Layer 15 of a small transformer language model trained on English Wikipedia (21 layers, counted from 0, width 128).
A neuron's activation on a vector x is squared ReLU(weights . x), where the dot is the dot product.

Input weights of the MLP neurons that the questions are about. A number n stands for n times 0.0081.
n15: 18 17 22 12 -12 35 44 -29 -3 -21 -16 14 19 -26 -5 -4 -8 -3 18 12 -4 36 14 -7 30 46 -18 -21 -7 31 7 9 1 -19 14 20 20 7 -6 28 -30 -10 -29 1 -1 18 28 -5 -2 13 13 -60 28 1 33 18 -37 3 9 41 12 -10 -8 -33 -6 -2 -5 -27 -34 -1 -21 39 -4 12 18 28 -50 4 20 9 39 19 2 -32 8 8 5 13 -25 46 18 -9 14 7 -15 -18 15 -1 -22 -17 -19 3 -28 11 -44 -16 41 -14 -19 13 -22 -8 29 -31 -32 -17 -27 -17 -14 12 -14 -20 -1 12 21 6 -42 -22
n23: -11 -36 -21 -24 7 -30 -20 24 36 43 13 20 31 -5 15 5 -6 50 34 4 1 -41 41 -41 -16 12 25 25 -17 0 -52 -31 -1 -18 -10 2 -12 -18 20 -7 15 20 -37 -58 20 8 -24 31 29 -17 19 -15 5 -16 28 -14 15 -2 -61 9 4 -10 -10 30 -46 -22 -14 -26 -21 39 4 8 -24 -10 -8 43 2 39 13 2 -11 -26 34 24 -7 -25 -16 2 5 23 0 2 23 46 -36 -11 -42 -29 35 29 -37 -1 -36 -1 8 54 -34 0 11 28 49 5 20 -20 16 28 3 -8 -1 -20 -1 11 66 -6 -24 19 -52 2
n68: -5 25 11 23 1 -19 -2 7 16 -5 -18 33 -17 -13 42 29 -18 26 19 14 7 -43 49 48 8 -29 10 10 -20 -44 -21 20 27 -16 21 19 -45 12 -12 8 6 15 63 -8 35 -16 -20 23 -4 22 -2 27 -17 43 30 -2 5 13 -14 -7 38 -12 1 -30 -21 17 -10 -7 1 20 -33 -45 -26 15 37 -2 -57 23 -24 -24 17 -11 -8 -7 35 41 -6 -12 -16 -20 0 1 19 -6 11 -44 -45 -12 36 14 12 0 3 41 -6 -1 4 -43 -29 -1 -2 8 35 11 -7 1 -47 -40 2 18 12 -32 -36 -65 -33 -18 23 -29
n70: 2 -21 4 -66 -11 -21 2 32 11 -41 17 7 37 33 16 -21 38 4 7 -46 -8 -2 -18 23 7 -47 4 -6 17 -1 1 1 33 -13 24 14 68 -34 39 -18 20 27 -4 43 6 30 2 13 4 12 6 9 -2 27 8 21 33 -66 -24 -26 -19 5 27 24 -55 -25 16 2 -15 32 -2 49 -13 -3 -39 -18 16 -20 15 -50 2 28 -9 -5 50 16 -13 -18 9 25 -39 -35 -21 -2 20 -29 8 27 -7 -10 8 -39 -11 -46 23 15 20 20 26 -30 42 -22 11 -10 -65 -20 -36 -9 46 -13 -19 45 2 1 6 -7 8 -35
n76: 63 16 -3 -3 -23 -5 4 -32 41 29 4 -36 -1 -4 -17 1 5 32 16 -9 -21 9 -16 25 -1 9 6 -14 -42 -9 -23 23 35 -13 4 -35 6 -19 -1 -1 -1 -10 37 -22 -2 33 1 10 8 -29 13 33 -4 24 -3 -8 -1 -45 4 44 -31 -25 26 -7 -4 -1 -28 45 -43 5 -9 -30 -8 -1 33 -23 -1 2 2 -2 22 -33 51 3 22 33 10 8 22 -12 -16 15 14 -3 60 -27 -2 -3 37 59 -30 -3 -12 89 19 -18 -5 -13 -10 -17 11 -7 -26 -18 -28 -25 24 -26 -3 5 -1 -8 0 -11 8 24 -12 -26
n88: 5 -4 5 -25 -40 6 -33 -20 0 -38 -9 29 -2 -14 13 -34 -17 40 -7 21 29 45 15 1 -4 -13 11 6 15 -30 9 10 -5 -34 -17 6 -9 -14 31 -49 24 -15 9 62 47 -14 6 -17 -33 11 37 -7 48 -16 25 -28 2 11 11 28 15 15 -21 21 5 31 42 -35 19 22 -38 10 -63 -35 10 18 0 -30 14 22 -19 10 -11 -2 -28 -3 -32 55 -22 -4 -46 -13 24 -61 8 -30 12 -18 -1 62 10 15 38 29 35 -10 -21 17 23 -33 55 0 13 16 -7 10 23 1 25 25 -26 -14 27 33 -6 -20 -33 -52
n126: 25 12 -5 -5 50 9 11 17 -30 5 31 -37 37 9 -17 -20 -21 23 -5 25 23 -16 -9 20 -8 1 -11 57 23 -19 -19 12 3 -4 6 -1 -36 12 -8 33 45 -9 -11 5 -7 1 11 -12 9 26 -6 -37 -40 28 10 12 38 -18 -4 -58 -5 72 21 -40 -18 10 0 4 6 -16 -41 -1 -12 -4 -5 -30 4 1 -16 43 30 -19 -23 -3 -17 -3 42 22 -34 11 -44 26 0 35 8 -32 21 16 -19 58 15 -3 -21 -7 -11 48 16 5 20 -12 26 -13 -8 -19 -14 23 -42 4 -9 -19 -33 -39 15 13 -32 -4 -21 -36
n129: -73 13 -17 -45 40 -2 -8 1 23 74 -23 41 -3 8 -19 14 30 -5 5 -4 -22 -10 20 -61 42 13 -10 1 -7 11 -11 -15 18 48 12 -17 22 2 33 20 -47 -15 15 -5 -94 -38 -17 11 -10 42 7 18 40 1 29 -16 4 1 -37 -22 -10 -31 15 40 -39 -23 13 4 -39 4 4 -1 -2 3 46 -4 -11 10 17 29 -20 -33 -1 14 7 -8 -21 6 4 -8 0 31 28 13 9 -7 46 12 11 -23 -19 12 3 -12 -22 2 -22 -13 22 1 12 2 -11 -12 10 -11 -25 11 14 23 -17 -33 4 26 -33 -1 4 17
n147: 42 -5 -32 -4 -7 -20 25 -21 15 -5 33 -28 -34 29 -45 5 -13 27 -38 -5 -44 -2 1 26 5 8 40 12 -13 1 5 -22 -5 6 34 6 -25 -10 4 -1 30 -10 -5 -63 -40 -8 -23 -34 14 -12 20 -14 -33 -11 19 -10 -43 -1 -34 -33 52 45 20 11 -28 43 13 -12 17 -16 48 28 -8 4 -18 30 6 21 10 -13 51 -16 30 16 -11 -8 19 27 27 -26 -17 -34 1 4 2 50 -14 40 -15 -21 -10 1 -26 -10 11 -34 -21 -26 -29 37 27 19 -17 21 -3 -6 13 73 30 28 19 -5 21 -48 -1 -17 -2 7
n170: 11 -27 -12 5 -22 5 23 14 -21 -14 24 20 47 58 -34 29 23 18 15 -40 12 10 14 34 -12 -4 6 1 20 -13 14 -21 29 -17 54 13 -24 -8 -8 14 -32 16 -10 4 13 29 0 -9 -18 -28 9 -50 8 11 -10 12 -4 -38 13 -3 -42 1 8 -63 -21 -33 27 -28 21 8 -5 -34 -40 -4 -14 -21 -30 20 10 15 9 19 3 33 14 3 50 9 2 -6 -4 5 58 9 -6 4 -31 15 -5 -25 56 -3 -19 20 -18 26 3 22 9 -24 14 -32 44 -29 -10 -11 14 -18 -23 1 -16 -39 20 -12 14 -6 -16 10
n186: -9 25 38 -10 -21 -36 -4 -32 4 9 -31 -16 0 23 5 3 3 8 26 13 3 21 21 -46 9 6 -11 -21 -17 16 11 53 -1 23 -29 -27 -1 19 5 -2 50 -3 -20 7 14 27 -6 -8 -1 -40 43 -18 -12 31 -25 14 3 -27 -44 10 10 18 -14 12 15 5 38 -12 -3 -24 -12 -25 38 -11 -42 -34 -15 3 -49 0 -28 28 60 -42 3 -5 8 18 13 -8 -4 12 -4 -2 -23 13 -12 24 1 -3 28 -18 5 8 -1 -54 -18 -23 -9 -35 36 -7 4 5 5 25 -14 3 0 55 -12 37 5 -15 21 -25 26 -5
n270: -46 4 -23 28 -5 -10 28 3 47 -11 38 -20 12 3 -4 21 4 -5 41 -21 -15 -42 3 25 10 -20 49 -36 -10 -8 39 39 -18 6 -2 65 -5 22 7 -14 8 -1 27 -56 1 24 31 10 -16 -5 39 -73 -34 9 21 -24 7 -46 21 4 4 -11 51 9 -2 40 -66 -51 26 37 -2 10 -27 3 -28 4 -16 -8 -21 -2 6 -25 24 30 32 31 -16 -6 -60 7 30 -30 -8 -26 27 -25 -18 -4 19 -4 0 17 9 24 19 10 11 -2 -20 -24 -19 10 28 16 27 21 -24 -49 -18 9 17 10 -12 -4 -19 4 -7 21
n288: 15 14 8 -86 5 -2 39 5 -23 69 -3 4 55 -41 7 6 -2 57 9 -25 14 4 8 -28 -12 2 44 -2 -39 -32 15 5 18 0 39 0 4 -10 -11 0 30 16 10 -7 -38 14 -14 -19 -14 22 -44 4 -41 -24 -37 34 -36 15 -21 -15 0 -16 -6 -27 -29 16 -42 -34 14 1 14 -5 -10 12 32 10 38 -18 26 36 -3 30 -6 -2 9 22 -22 20 34 -28 -57 10 -22 -7 -29 35 -1 49 -8 -8 -12 -6 9 9 -30 2 -32 -3 -34 -24 -8 31 50 -12 7 -29 -19 59 -18 -20 20 -9 63 -16 -30 -10 26 -7
n321: 4 26 -7 36 41 -5 7 26 15 -60 11 13 -15 54 -5 -4 7 38 -8 -17 -15 1 23 4 -26 -6 27 -23 -24 0 -9 33 25 9 13 -23 19 11 -7 16 36 50 -25 -28 -6 -17 7 32 -17 19 3 25 15 35 23 -12 -50 -4 37 -6 -12 -32 1 41 7 11 -41 -54 -41 22 -15 29 -2 -1 2 0 -7 -44 -48 -23 6 -30 -5 -34 -8 -35 -8 -17 3 -23 28 13 12 34 14 6 -8 -19 -46 48 -2 -60 -49 -10 -8 8 12 14 4 -44 21 22 1 -32 63 36 8 -21 -15 26 24 14 -6 8 15 -18 3 0
n327: 16 -4 -5 8 -37 28 53 29 -9 -53 -19 -5 21 13 21 -5 8 -16 7 -33 9 17 -5 -32 -26 13 71 -14 35 -12 -43 -21 17 -52 13 16 18 -35 -10 5 22 32 13 -8 2 -3 2 -12 -8 -22 8 2 7 54 21 -6 -47 -5 -29 -29 18 -7 14 -11 -10 49 -4 26 -17 50 18 -2 -43 19 2 2 -10 21 -8 -6 -70 -10 -34 46 29 -3 -37 13 37 -36 1 31 -23 57 -3 -44 -42 -13 -26 2 -7 -47 -11 -32 32 31 31 -9 -39 21 22 -2 39 -14 25 16 -10 1 -21 -21 -9 32 50 36 2 13 -6 -3
n348: -3 -8 37 1 -19 -1 37 -6 -17 34 28 -14 10 3 4 24 -1 32 -24 -33 -8 -33 10 -16 -6 -5 16 -11 2 -34 -63 -1 -11 -7 -8 39 61 9 15 12 -3 -17 31 -3 -31 2 -3 27 22 35 17 -21 -33 48 -4 21 -32 6 -17 18 36 -9 35 -15 -46 -16 -4 18 17 -4 -23 -10 -6 18 20 -21 -20 -22 -14 -7 -22 -9 -31 -5 6 25 -7 32 10 -12 -9 -22 10 -9 14 24 -54 -5 -1 67 -2 6 45 52 -1 -6 19 -58 16 30 22 -13 33 22 16 8 -24 -19 -38 -18 29 -23 -11 24 1 -11 -7 4
n358: 31 25 46 24 30 -2 -7 9 35 5 -9 -34 61 -8 15 54 -16 -38 -22 -21 10 13 22 -2 15 39 -41 9 -15 1 -24 1 12 -36 4 45 -7 -68 18 2 -3 21 -9 -3 -10 -15 14 56 11 -31 -46 11 -29 -4 -21 54 2 -68 5 -11 15 -3 11 6 -29 -8 -44 53 9 -46 5 -32 31 6 -24 52 -23 7 6 26 20 -17 15 -7 -3 -8 -13 -25 29 -9 -15 4 5 -3 -15 -48 -40 13 -33 35 -12 11 -7 -12 12 16 24 2 -40 14 -6 -10 -1 1 31 34 22 -22 15 23 -25 30 -27 11 4 -26 7 -23
n364: -24 -43 -27 -12 -17 25 -5 16 44 -37 5 -6 -27 4 25 18 -5 -20 -15 6 40 -3 13 -2 33 -11 59 -15 26 -35 50 71 -15 -28 -13 23 31 49 39 53 35 -5 -14 8 -21 7 18 13 8 0 -8 -16 10 36 10 -32 22 13 -13 -42 12 4 -14 -7 1 -21 -38 5 -5 -22 1 13 22 15 8 -6 -26 -9 40 15 35 -20 -25 36 18 -20 14 -6 21 -10 -1 19 -27 -5 -21 21 2 -21 32 -24 1 -14 10 2 -15 1 -29 -32 -37 -17 10 -4 -26 42 17 28 -20 17 -40 -31 10 -3 -15 18 46 27 1 7
n412: 10 26 11 -3 -7 33 5 1 -19 31 -34 4 7 -34 -9 12 2 8 -8 6 6 12 -20 -11 38 29 18 18 -5 -39 2 -2 71 6 -54 -20 9 -5 42 11 3 7 -11 -2 -11 34 -33 62 -7 -47 27 -30 -32 5 23 -38 -12 -13 -39 15 7 52 -57 18 -57 -5 66 -5 -22 2 33 40 -18 -1 18 -17 5 10 24 -40 18 -7 -18 -2 -26 -29 -15 -38 22 8 -12 8 25 -12 21 -33 2 -17 -9 -2 1 29 9 32 -7 -4 -21 -8 47 -2 9 25 -32 -20 8 -39 6 -15 -63 18 9 -27 -20 1 17 -10 41 23
n434: -42 -20 -14 6 -15 -58 -6 56 -6 16 -50 -50 22 -6 16 11 13 31 10 -20 -13 -11 -4 9 -22 34 -23 -7 55 -12 -13 20 12 -7 17 44 -4 -28 -52 0 -28 21 11 33 4 -8 -29 36 9 -14 15 -28 1 -21 10 34 -37 -17 12 55 29 14 -10 31 14 -38 6 -6 16 -48 20 -5 33 -25 13 -2 -15 31 -33 20 1 25 -41 -11 -13 35 12 20 9 -7 22 32 -21 34 -4 22 -3 19 30 -60 -60 27 -46 -23 3 24 2 -22 26 -37 43 -9 -8 29 26 -17 -40 23 -26 17 -2 -18 54 -19 8 -52 -15 -14
n443: -19 13 15 42 -5 22 -3 -4 19 32 35 -1 32 -27 -15 2 54 14 6 -1 6 -1 3 -14 9 -3 -13 -36 14 -10 -21 14 13 -22 -45 3 23 -26 -26 6 -22 24 -18 -23 13 -15 24 -1 24 7 -43 39 3 8 -1 -79 5 -56 -21 12 -6 -38 -34 14 -11 34 -16 0 5 24 -16 56 -37 7 -14 14 -16 -16 -26 11 -38 -5 -4 -22 -23 3 2 38 -4 13 7 36 24 -11 1 -29 13 16 4 10 21 -38 -25 -5 7 31 31 -10 -21 10 -25 -14 -41 10 18 0 46 23 52 -8 -22 -18 1 29 42 2 39 59
n450: -6 -1 -54 18 -11 3 16 18 -27 -2 -22 22 15 0 5 18 -37 22 31 -19 2 -34 -36 0 -27 1 -23 -24 -38 15 19 -9 34 18 4 27 27 7 44 9 19 -18 14 2 -12 -2 -22 -10 -9 10 27 -50 -31 -17 -4 21 5 -52 -17 10 -10 12 -14 16 -36 -24 -14 56 9 -1 2 -9 -18 -15 11 1 -1 -6 -21 -71 -47 40 8 11 -7 -4 -7 54 40 -17 -59 10 22 -13 -4 9 55 -20 3 12 1 -34 19 18 15 -14 24 -4 -19 -29 5 26 29 -27 24 18 24 31 6 25 -29 6 34 15 -34 1 6 -21
n464: 36 4 2 48 -4 23 30 -21 24 27 20 -23 -13 15 9 -43 38 -41 13 21 -19 -3 -13 27 3 13 27 -8 8 32 -11 5 -12 -16 4 17 -12 10 -9 -38 -15 -37 12 -7 -1 -12 -23 10 11 33 -17 -24 24 51 32 -23 28 -34 16 -13 2 -53 -6 70 6 6 -51 18 22 -26 21 -17 -7 -26 -9 -23 27 -40 23 20 18 7 -32 7 8 25 17 28 34 15 -18 -38 28 -8 -18 10 22 33 -39 13 30 -15 -18 -21 -31 13 21 -4 11 -31 -16 33 7 23 -10 8 5 -26 -15 6 -6 48 -9 -74 3 -15 5 -7
n495: 25 42 -62 24 -29 -63 23 -23 -16 38 15 -48 -7 18 -47 28 21 -21 19 2 -39 32 25 -63 43 4 2 -2 20 0 -2 24 -2 -8 -35 -12 7 41 29 6 -2 -24 -40 -11 35 18 46 35 -3 -12 -55 -38 9 -3 14 -41 -14 -13 -19 13 -3 -13 -38 16 -2 56 -9 6 3 -29 7 -9 67 -24 9 31 -23 -10 18 0 16 10 46 18 64 -4 22 18 -36 -28 -6 -2 -30 20 -44 -6 -29 -11 10 -11 3 2 -11 -2 -13 -22 25 -28 19 -7 18 -25 35 10 15 -24 5 -21 -5 -46 -2 53 18 39 -4 22 3 -6

Each question shows a token from some text and the vector x that enters the MLP there. A number n stands for n times 0.06.

" before": -32 -2 -3 15 11 18 1 -18 -7 -20 -6 37 5 -32 -7 -5 -48 5 -26 -9 26 14 -2 -28 -3 1 -13 -3 -4 13 -31 23 22 0 22 -1 4 24 -21 8 23 -13 7 6 2 -8 -31 15 -23 -8 29 -17 8 -26 -27 8 -8 48 -10 25 -10 23 -12 34 6 -16 -16 23 24 10 13 20 -12 6 -7 -14 12 11 21 -29 17 -20 -23 -61 26 -31 28 11 7 17 -1 -13 -19 -55 -19 22 19 -12 24 10 5 48 21 -25 29 -6 -33 16 26 1 -20 -9 11 -48 -9 -4 -8 -31 -13 -36 37 22 3 31 9 34 16 -24
Which three neurons fire most, strongest first? n412, n88, n450

" by": -14 -9 7 -1 47 14 -9 -18 0 -10 5 40 11 -9 4 -2 -45 2 -6 -14 55 28 -13 -28 -15 0 -15 7 4 -24 -32 -9 32 -14 32 -11 14 21 -8 -5 5 -17 16 15 -8 -28 -1 7 -36 4 2 -21 15 -33 -55 5 0 57 -21 19 -39 9 -18 6 15 4 -8 24 35 -1 16 -5 -2 -7 -23 -27 0 12 9 -11 12 -36 -24 -46 3 -27 13 7 1 12 24 -10 -17 -42 8 14 18 -13 33 47 -2 24 17 -29 9 -15 -32 10 2 -21 -11 2 10 -1 35 26 -10 -20 -13 -26 32 14 2 52 -2 24 4 18
The neuron with the highest activation: n88

" sec": -45 -2 6 10 25 -1 -4 -41 -6 -15 -14 5 8 25 9 22 -52 7 13 -29 2 1 2 -14 -33 -14 19 18 0 10 -26 -10 0 17 6 -42 2 46 -28 -8 11 0 -28 -14 15 -60 -53 -6 0 -13 3 9 -8 4 -5 -1 -11 14 -44 -25 7 15 -3 11 -1 -1 -12 -15 16 45 14 23 18 23 -32 11 27 22 29 13 -3 -30 -18 12 1 -24 8 23 37 22 46 -54 -33 -14 -6 24 -2 1 32 -5 -9 -4 9 -1 14 3 -7 2 22 13 -53 -9 18 10 6 25 1 14 13 -26 35 13 -4 4 -9 32 21 -32
The neuron with the highest activation: n23

",": -24 -9 4 23 29 1 12 -9 -2 -1 23 38 -3 1 -12 -2 5 -9 -10 -31 24 25 -8 -1 5 -9 -15 13 17 28 -16 16 26 -19 38 -14 18 3 -13 -27 -10 -21 24 8 7 -22 -23 -27 -41 -23 -1 1 -27 -30 -59 -1 -2 65 -26 26 -30 2 -3 -14 -9 15 30 8 43 12 21 10 -25 30 -1 -2 -17 -5 17 -21 -22 -6 -22 -67 29 -4 26 0 32 -2 -9 -26 -8 -38 -20 47 16 -2 -1 3 -14 0 -6 -18 6 -22 -10 30 39 9 -21 -9 15 -32 13 32 -7 -24 2 -22 47 4 21 10 -3 45 -8 3
Which neuron fires most, and how strongly? n288, at about 8.4

" part": -21 26 -9 24 28 37 -12 -43 16 -25 11 -5 -4 -6 26 9 -32 12 3 -13 25 -2 -22 18 -22 1 -23 -22 -5 40 -1 2 -35 22 -6 2 7 28 -13 -8 -6 -29 -10 -26 0 -12 -5 -30 -23 -1 27 -3 -19 -6 30 18 -15 28 -11 9 -3 -10 -17 13 7 2 0 20 -8 16 5 -16 -6 17 2 -46 5 -11 4 -25 22 -12 -46 -17 19 18 45 3 23 -3 14 -45 -51 -50 -17 0 -16 29 0 -6 26 -15 34 16 29 13 1 -4 48 3 -5 12 1 -7 12 -6 22 6 1 -40 26 8 15 6 12 25 32 -42
Which neuron fires most, and how strongly? n464, at about 12

" place": 12 8 15 15 18 24 0 -10 3 9 5 43 7 -25 -11 11 -67 -18 7 -19 35 6 11 8 -9 -11 2 1 -15 19 19 2 0 43 22 4 -5 4 14 -34 -25 0 -24 -27 -17 -9 18 -28 -26 10 7 -19 10 6 -35 -6 0 32 -31 8 7 -7 -19 32 -5 17 6 26 2 19 28 3 2 52 -13 -28 6 -4 13 0 18 -20 -12 -64 8 -1 31 -29 -40 18 16 -36 -24 -34 -28 12 -1 32 17 -3 -17 -11 -3 -10 -24 -10 -13 16 -12 6 -6 17 15 -49 44 11 -19 -41 9 -41 27 6 3 41 10 52 -5 12
The neuron with the highest activation: n15

"ate": -3 13 9 38 30 -5 4 -14 26 12 19 26 3 17 -18 21 -14 -17 25 -22 23 33 -9 -20 -11 7 -33 14 21 31 -13 -8 9 -20 36 -5 19 17 -14 -17 -15 -8 9 -14 13 -3 -13 -12 -7 -37 23 -36 -18 -3 -71 1 -16 24 5 24 -29 -12 -1 -10 -1 22 19 16 27 45 18 -3 6 4 -46 -12 -17 39 26 -21 18 -31 -11 -36 -16 -6 -7 25 -21 -26 -1 -19 -18 -30 -19 30 -3 19 38 0 1 -5 -10 2 3 -44 -23 -13 12 -14 -51 -9 23 -45 18 15 20 -20 19 -12 24 24 -17 32 7 38 -20 0
Which neuron fires most, and how strongly? n170, at about 12

" sub": 4 4 25 -13 4 -8 5 -36 19 -11 -13 21 -14 8 16 -13 -36 21 22 -2 33 11 -25 14 -24 14 -28 -7 11 15 -31 -24 -36 3 20 4 19 33 -26 9 17 -24 3 -40 7 -34 -2 -23 -7 -16 2 -16 -38 -41 -3 -17 15 1 -20 11 -7 -18 8 -5 30 -2 -13 42 -2 -1 -14 41 13 3 -5 -26 23 27 4 -13 -7 -36 -25 -25 13 -17 17 4 36 27 9 -6 4 -7 10 33 16 -6 26 -17 -30 40 2 15 11 34 -15 -18 1 6 -8 -18 18 -3 37 38 -5 -8 8 -30 37 39 -13 20 -9 13 -3 -58
The two highest activations, in order: n23, n450

" in": -23 -29 -1 5 23 -11 -32 -4 -15 -3 9 37 26 -10 22 -4 -40 -24 -28 20 38 44 -23 6 -28 15 -42 5 -8 20 -9 -3 1 3 27 2 -8 19 -10 -10 12 -27 14 -4 -13 11 -30 -2 -24 -36 -11 -30 -13 -9 -52 -2 12 3 -23 21 -33 -12 14 15 10 1 -16 25 22 19 25 -3 5 22 -23 -29 20 38 19 23 26 -25 -37 -62 10 -10 14 -15 1 -20 5 10 16 -33 -1 21 6 21 53 20 -17 14 11 -21 -8 1 -11 2 22 -18 -21 1 13 -17 20 21 7 -6 -23 -1 27 51 -6 42 -2 21 8 7
The two highest activations, in order: n358, n450

"-": 16 -20 8 -9 1 29 -9 11 23 -20 -23 -11 -57 16 -1 -14 -7 -14 20 9 28 13 -28 -6 6 -27 -43 18 -1 19 -27 15 -12 -34 32 -30 31 -7 -49 -7 -14 -3 -10 -15 -2 0 8 -24 -28 -13 11 -4 -38 -29 -31 11 18 6 -16 3 -9 -4 -6 8 1 -7 6 14 1 11 -17 27 6 1 -22 -9 28 23 -27 -16 4 -5 -17 -51 30 -29 -1 30 16 -30 19 -14 -14 -7 -23 29 35 27 28 13 15 26 -21 15 21 -20 10 -2 70 5 -3 2 41 -6 22 -2 -11 -2 33 -22 41 34 3 12 -31 13 22 -20
Which three neurons fire most, strongest first? n70, n186, n450

" b": -5 -2 10 15 14 9 -21 -37 -2 -19 7 18 -3 12 -18 20 -28 1 28 16 31 18 -29 36 -18 -6 10 -17 40 3 -10 -2 11 -22 43 -10 -5 14 -12 24 -2 12 -13 -30 15 -17 -20 -20 -20 -25 -19 -5 11 -17 -15 -1 -25 52 -30 -29 -16 -3 -24 11 30 -6 14 29 18 30 -8 1 -15 22 -10 -40 23 22 0 -52 -26 -5 -27 -19 7 -20 20 0 28 -1 12 -40 7 -22 6 33 19 4 14 -33 6 16 -1 -26 2 4 -8 14 12 0 -43 22 25 14 25 15 25 -7 19 -24 2 10 -2 27 -19 4 24 -47
Which three neurons fire most, strongest first? n450, n327, n170

"yl": -3 58 25 11 10 -4 -28 -6 24 -17 6 13 7 -16 -8 -4 -21 -15 5 -1 36 45 -29 -19 -25 -36 5 2 28 26 1 2 7 -35 15 -18 15 6 -25 -8 -5 8 16 7 23 2 -4 -15 3 -19 -5 2 -25 -23 -57 -18 -2 31 11 15 -34 -4 -2 3 28 20 38 -32 43 -5 -21 -4 5 29 -39 -25 0 33 18 -37 7 -34 -26 11 9 26 8 30 -26 -3 -9 -20 -4 -2 -20 16 20 -19 23 12 -12 5 -30 -2 -9 -9 -5 -25 18 -1 -26 16 -11 -22 19 35 10 -6 20 2 38 7 3 34 -22 29 -15 -31
The neuron with the highest activation: n88

"rom": -30 -21 52 3 7 -9 -13 -30 -1 0 -38 -1 -2 16 26 22 -19 -23 9 12 12 -10 -19 -15 -18 -22 -65 0 -8 3 -15 26 4 17 -19 -43 -3 20 1 18 7 -5 15 7 -6 -12 19 1 -53 -11 3 -9 -6 -33 -19 3 15 27 0 0 0 2 -19 -16 -10 -12 36 10 36 1 -18 -23 11 23 -1 -42 17 15 23 -4 -17 -32 -20 9 18 13 30 -12 -36 41 31 3 -20 22 -19 18 -12 13 11 4 -1 40 8 -12 11 -34 -20 -8 17 19 -2 2 19 -14 30 10 27 -3 8 -10 90 15 36 3 -16 -11 -12 -26
The neuron with the highest activation: n186

"1": -24 18 10 12 -18 3 -18 -2 23 -4 26 21 -18 15 -6 21 3 -27 17 14 36 3 0 2 3 -8 -20 9 -23 48 24 4 21 -41 18 4 26 -10 -40 -11 1 -23 8 -31 2 1 -1 8 -44 -25 3 21 -59 -22 -63 31 8 30 13 8 -13 -11 -13 28 21 29 -12 28 5 1 21 -8 15 20 -16 21 21 13 19 -21 9 -39 -16 -35 2 0 7 -6 0 -3 -4 6 -14 -22 17 25 1 25 41 -25 -18 -22 18 16 -9 -57 -14 -19 11 20 -31 -4 28 -34 4 47 -15 -39 33 -17 23 9 -18 10 2 14 -25 -12
The two highest activations, in order: n358, n270

" ": -41 -15 15 -10 23 -11 -6 -4 -2 4 2 7 -13 27 9 -4 -29 14 -26 16 0 39 -6 5 10 -24 -19 -1 -24 36 4 -26 47 -11 27 -26 10 17 -82 10 -30 -7 -1 -29 32 -6 -6 16 -42 -12 15 -10 -11 -25 -25 32 16 46 -27 5 -4 -7 -4 -11 8 -10 7 49 14 47 18 4 -5 0 -16 39 14 -19 8 -10 -20 -29 -35 -32 9 -21 22 26 13 13 28 -24 -7 -10 3 2 -5 -18 10 -19 9 9 24 6 -8 14 -43 28 15 -22 -5 8 25 -15 13 -5 1 -8 15 3 25 20 29 -2 -14 13 6 -30
The two highest activations, in order: n23, n288

".\n\n": -14 -28 -4 -5 -41 -10 7 -15 16 5 21 32 3 3 18 -9 -26 -7 -12 -2 26 45 -18 -18 0 4 -23 8 26 -2 -15 -28 20 0 36 -15 5 22 -17 -18 7 -11 26 -17 15 3 -20 13 -23 11 -28 16 -20 -13 -52 15 13 32 -29 11 13 11 -3 8 -14 15 1 4 18 12 -5 17 3 36 -5 -13 -5 3 15 -26 -24 -8 -13 -43 -4 -6 25 13 10 10 -4 -42 -8 -43 -33 2 8 -36 49 6 -14 -2 38 -20 47 4 -37 24 16 14 -17 -37 -6 -45 39 27 -2 -32 7 -9 20 5 10 7 12 43 23 -7
The neuron with the highest activation: n88

"ard": -15 28 1 23 13 7 -33 -25 0 12 -11 2 6 9 11 7 -12 1 7 2 75 26 -23 1 16 -6 -19 -1 20 10 4 -8 -32 -15 21 12 10 3 -18 1 -26 -28 0 -39 -1 4 34 -6 -4 -16 16 0 -15 -38 -43 -9 -6 7 24 -25 -51 1 -23 13 0 0 35 -26 16 40 -3 -20 -15 33 -21 1 0 9 32 -28 17 9 -34 -57 -8 -11 7 17 11 11 -7 -20 -22 1 -21 24 23 8 36 -13 19 -10 5 -19 -12 -37 13 1 25 -12 -19 4 9 -3 22 17 13 1 45 -7 54 -36 -12 29 0 18 -4 -22
The neuron with the highest activation: n443

" last": -11 13 5 1 36 6 7 -9 -1 -30 -25 32 -4 -15 -4 -20 -69 7 1 -6 42 32 -12 -3 -16 -2 -24 -21 -14 35 -33 -19 7 13 33 7 -1 25 -40 16 11 -23 0 -28 -3 -5 -30 -24 -17 -25 0 -4 13 4 1 18 0 -1 -36 -15 -37 -2 4 25 -21 39 -9 23 17 7 14 10 -17 3 -26 -28 7 -5 7 -18 32 -15 -19 -51 -4 -21 42 9 15 24 82 -23 -9 -19 17 5 0 17 13 17 -8 4 2 -4 22 -26 5 28 -5 17 -6 4 21 -28 14 7 12 -7 64 20 5 0 -23 22 -4 31 8 -33
The neuron with the highest activation: n321

" the": -25 -7 12 26 15 -24 -16 2 -14 8 -9 57 -7 -15 -4 -3 -17 -1 -20 3 21 43 1 -16 -2 11 -23 8 2 22 -42 -13 26 0 38 11 -27 16 -34 -6 8 -27 3 -18 -10 -19 0 -13 -29 -11 -10 -3 17 -11 -55 23 4 -4 -31 5 -31 -4 11 16 -3 21 17 10 15 -3 25 10 -8 22 -7 -30 -10 11 12 -31 -20 -25 -16 -43 -1 -32 49 37 33 18 20 -31 -19 -37 6 -18 16 -4 37 -5 -4 3 23 -7 14 -13 -20 15 1 18 -45 8 3 -16 31 20 13 -6 19 5 17 -6 7 53 -11 36 27 -18
Which three neurons fire most, strongest first? n450, n129, n443

" used": -23 13 19 22 5 -5 -9 -10 11 -12 13 25 22 17 -8 -13 -20 -2 8 -47 6 20 -32 7 -19 -4 -11 10 2 32 -2 -1 32 6 32 1 17 18 -20 2 -17 -27 -4 -11 18 -11 -39 -38 -42 -12 -1 -18 -14 -36 -18 -1 -8 14 -17 5 29 -26 -14 12 -20 20 -5 12 38 37 17 -23 4 10 -12 -28 -29 4 13 -25 26 -53 7 -49 -8 1 35 29 15 18 17 -49 -23 -13 -8 43 17 -13 29 -1 -23 -11 8 27 26 -31 -6 2 -1 -15 -18 5 -2 -43 26 -3 10 -1 5 -9 58 23 12 15 13 41 17 -6
Which three neurons fire most, strongest first? n450, n147, n270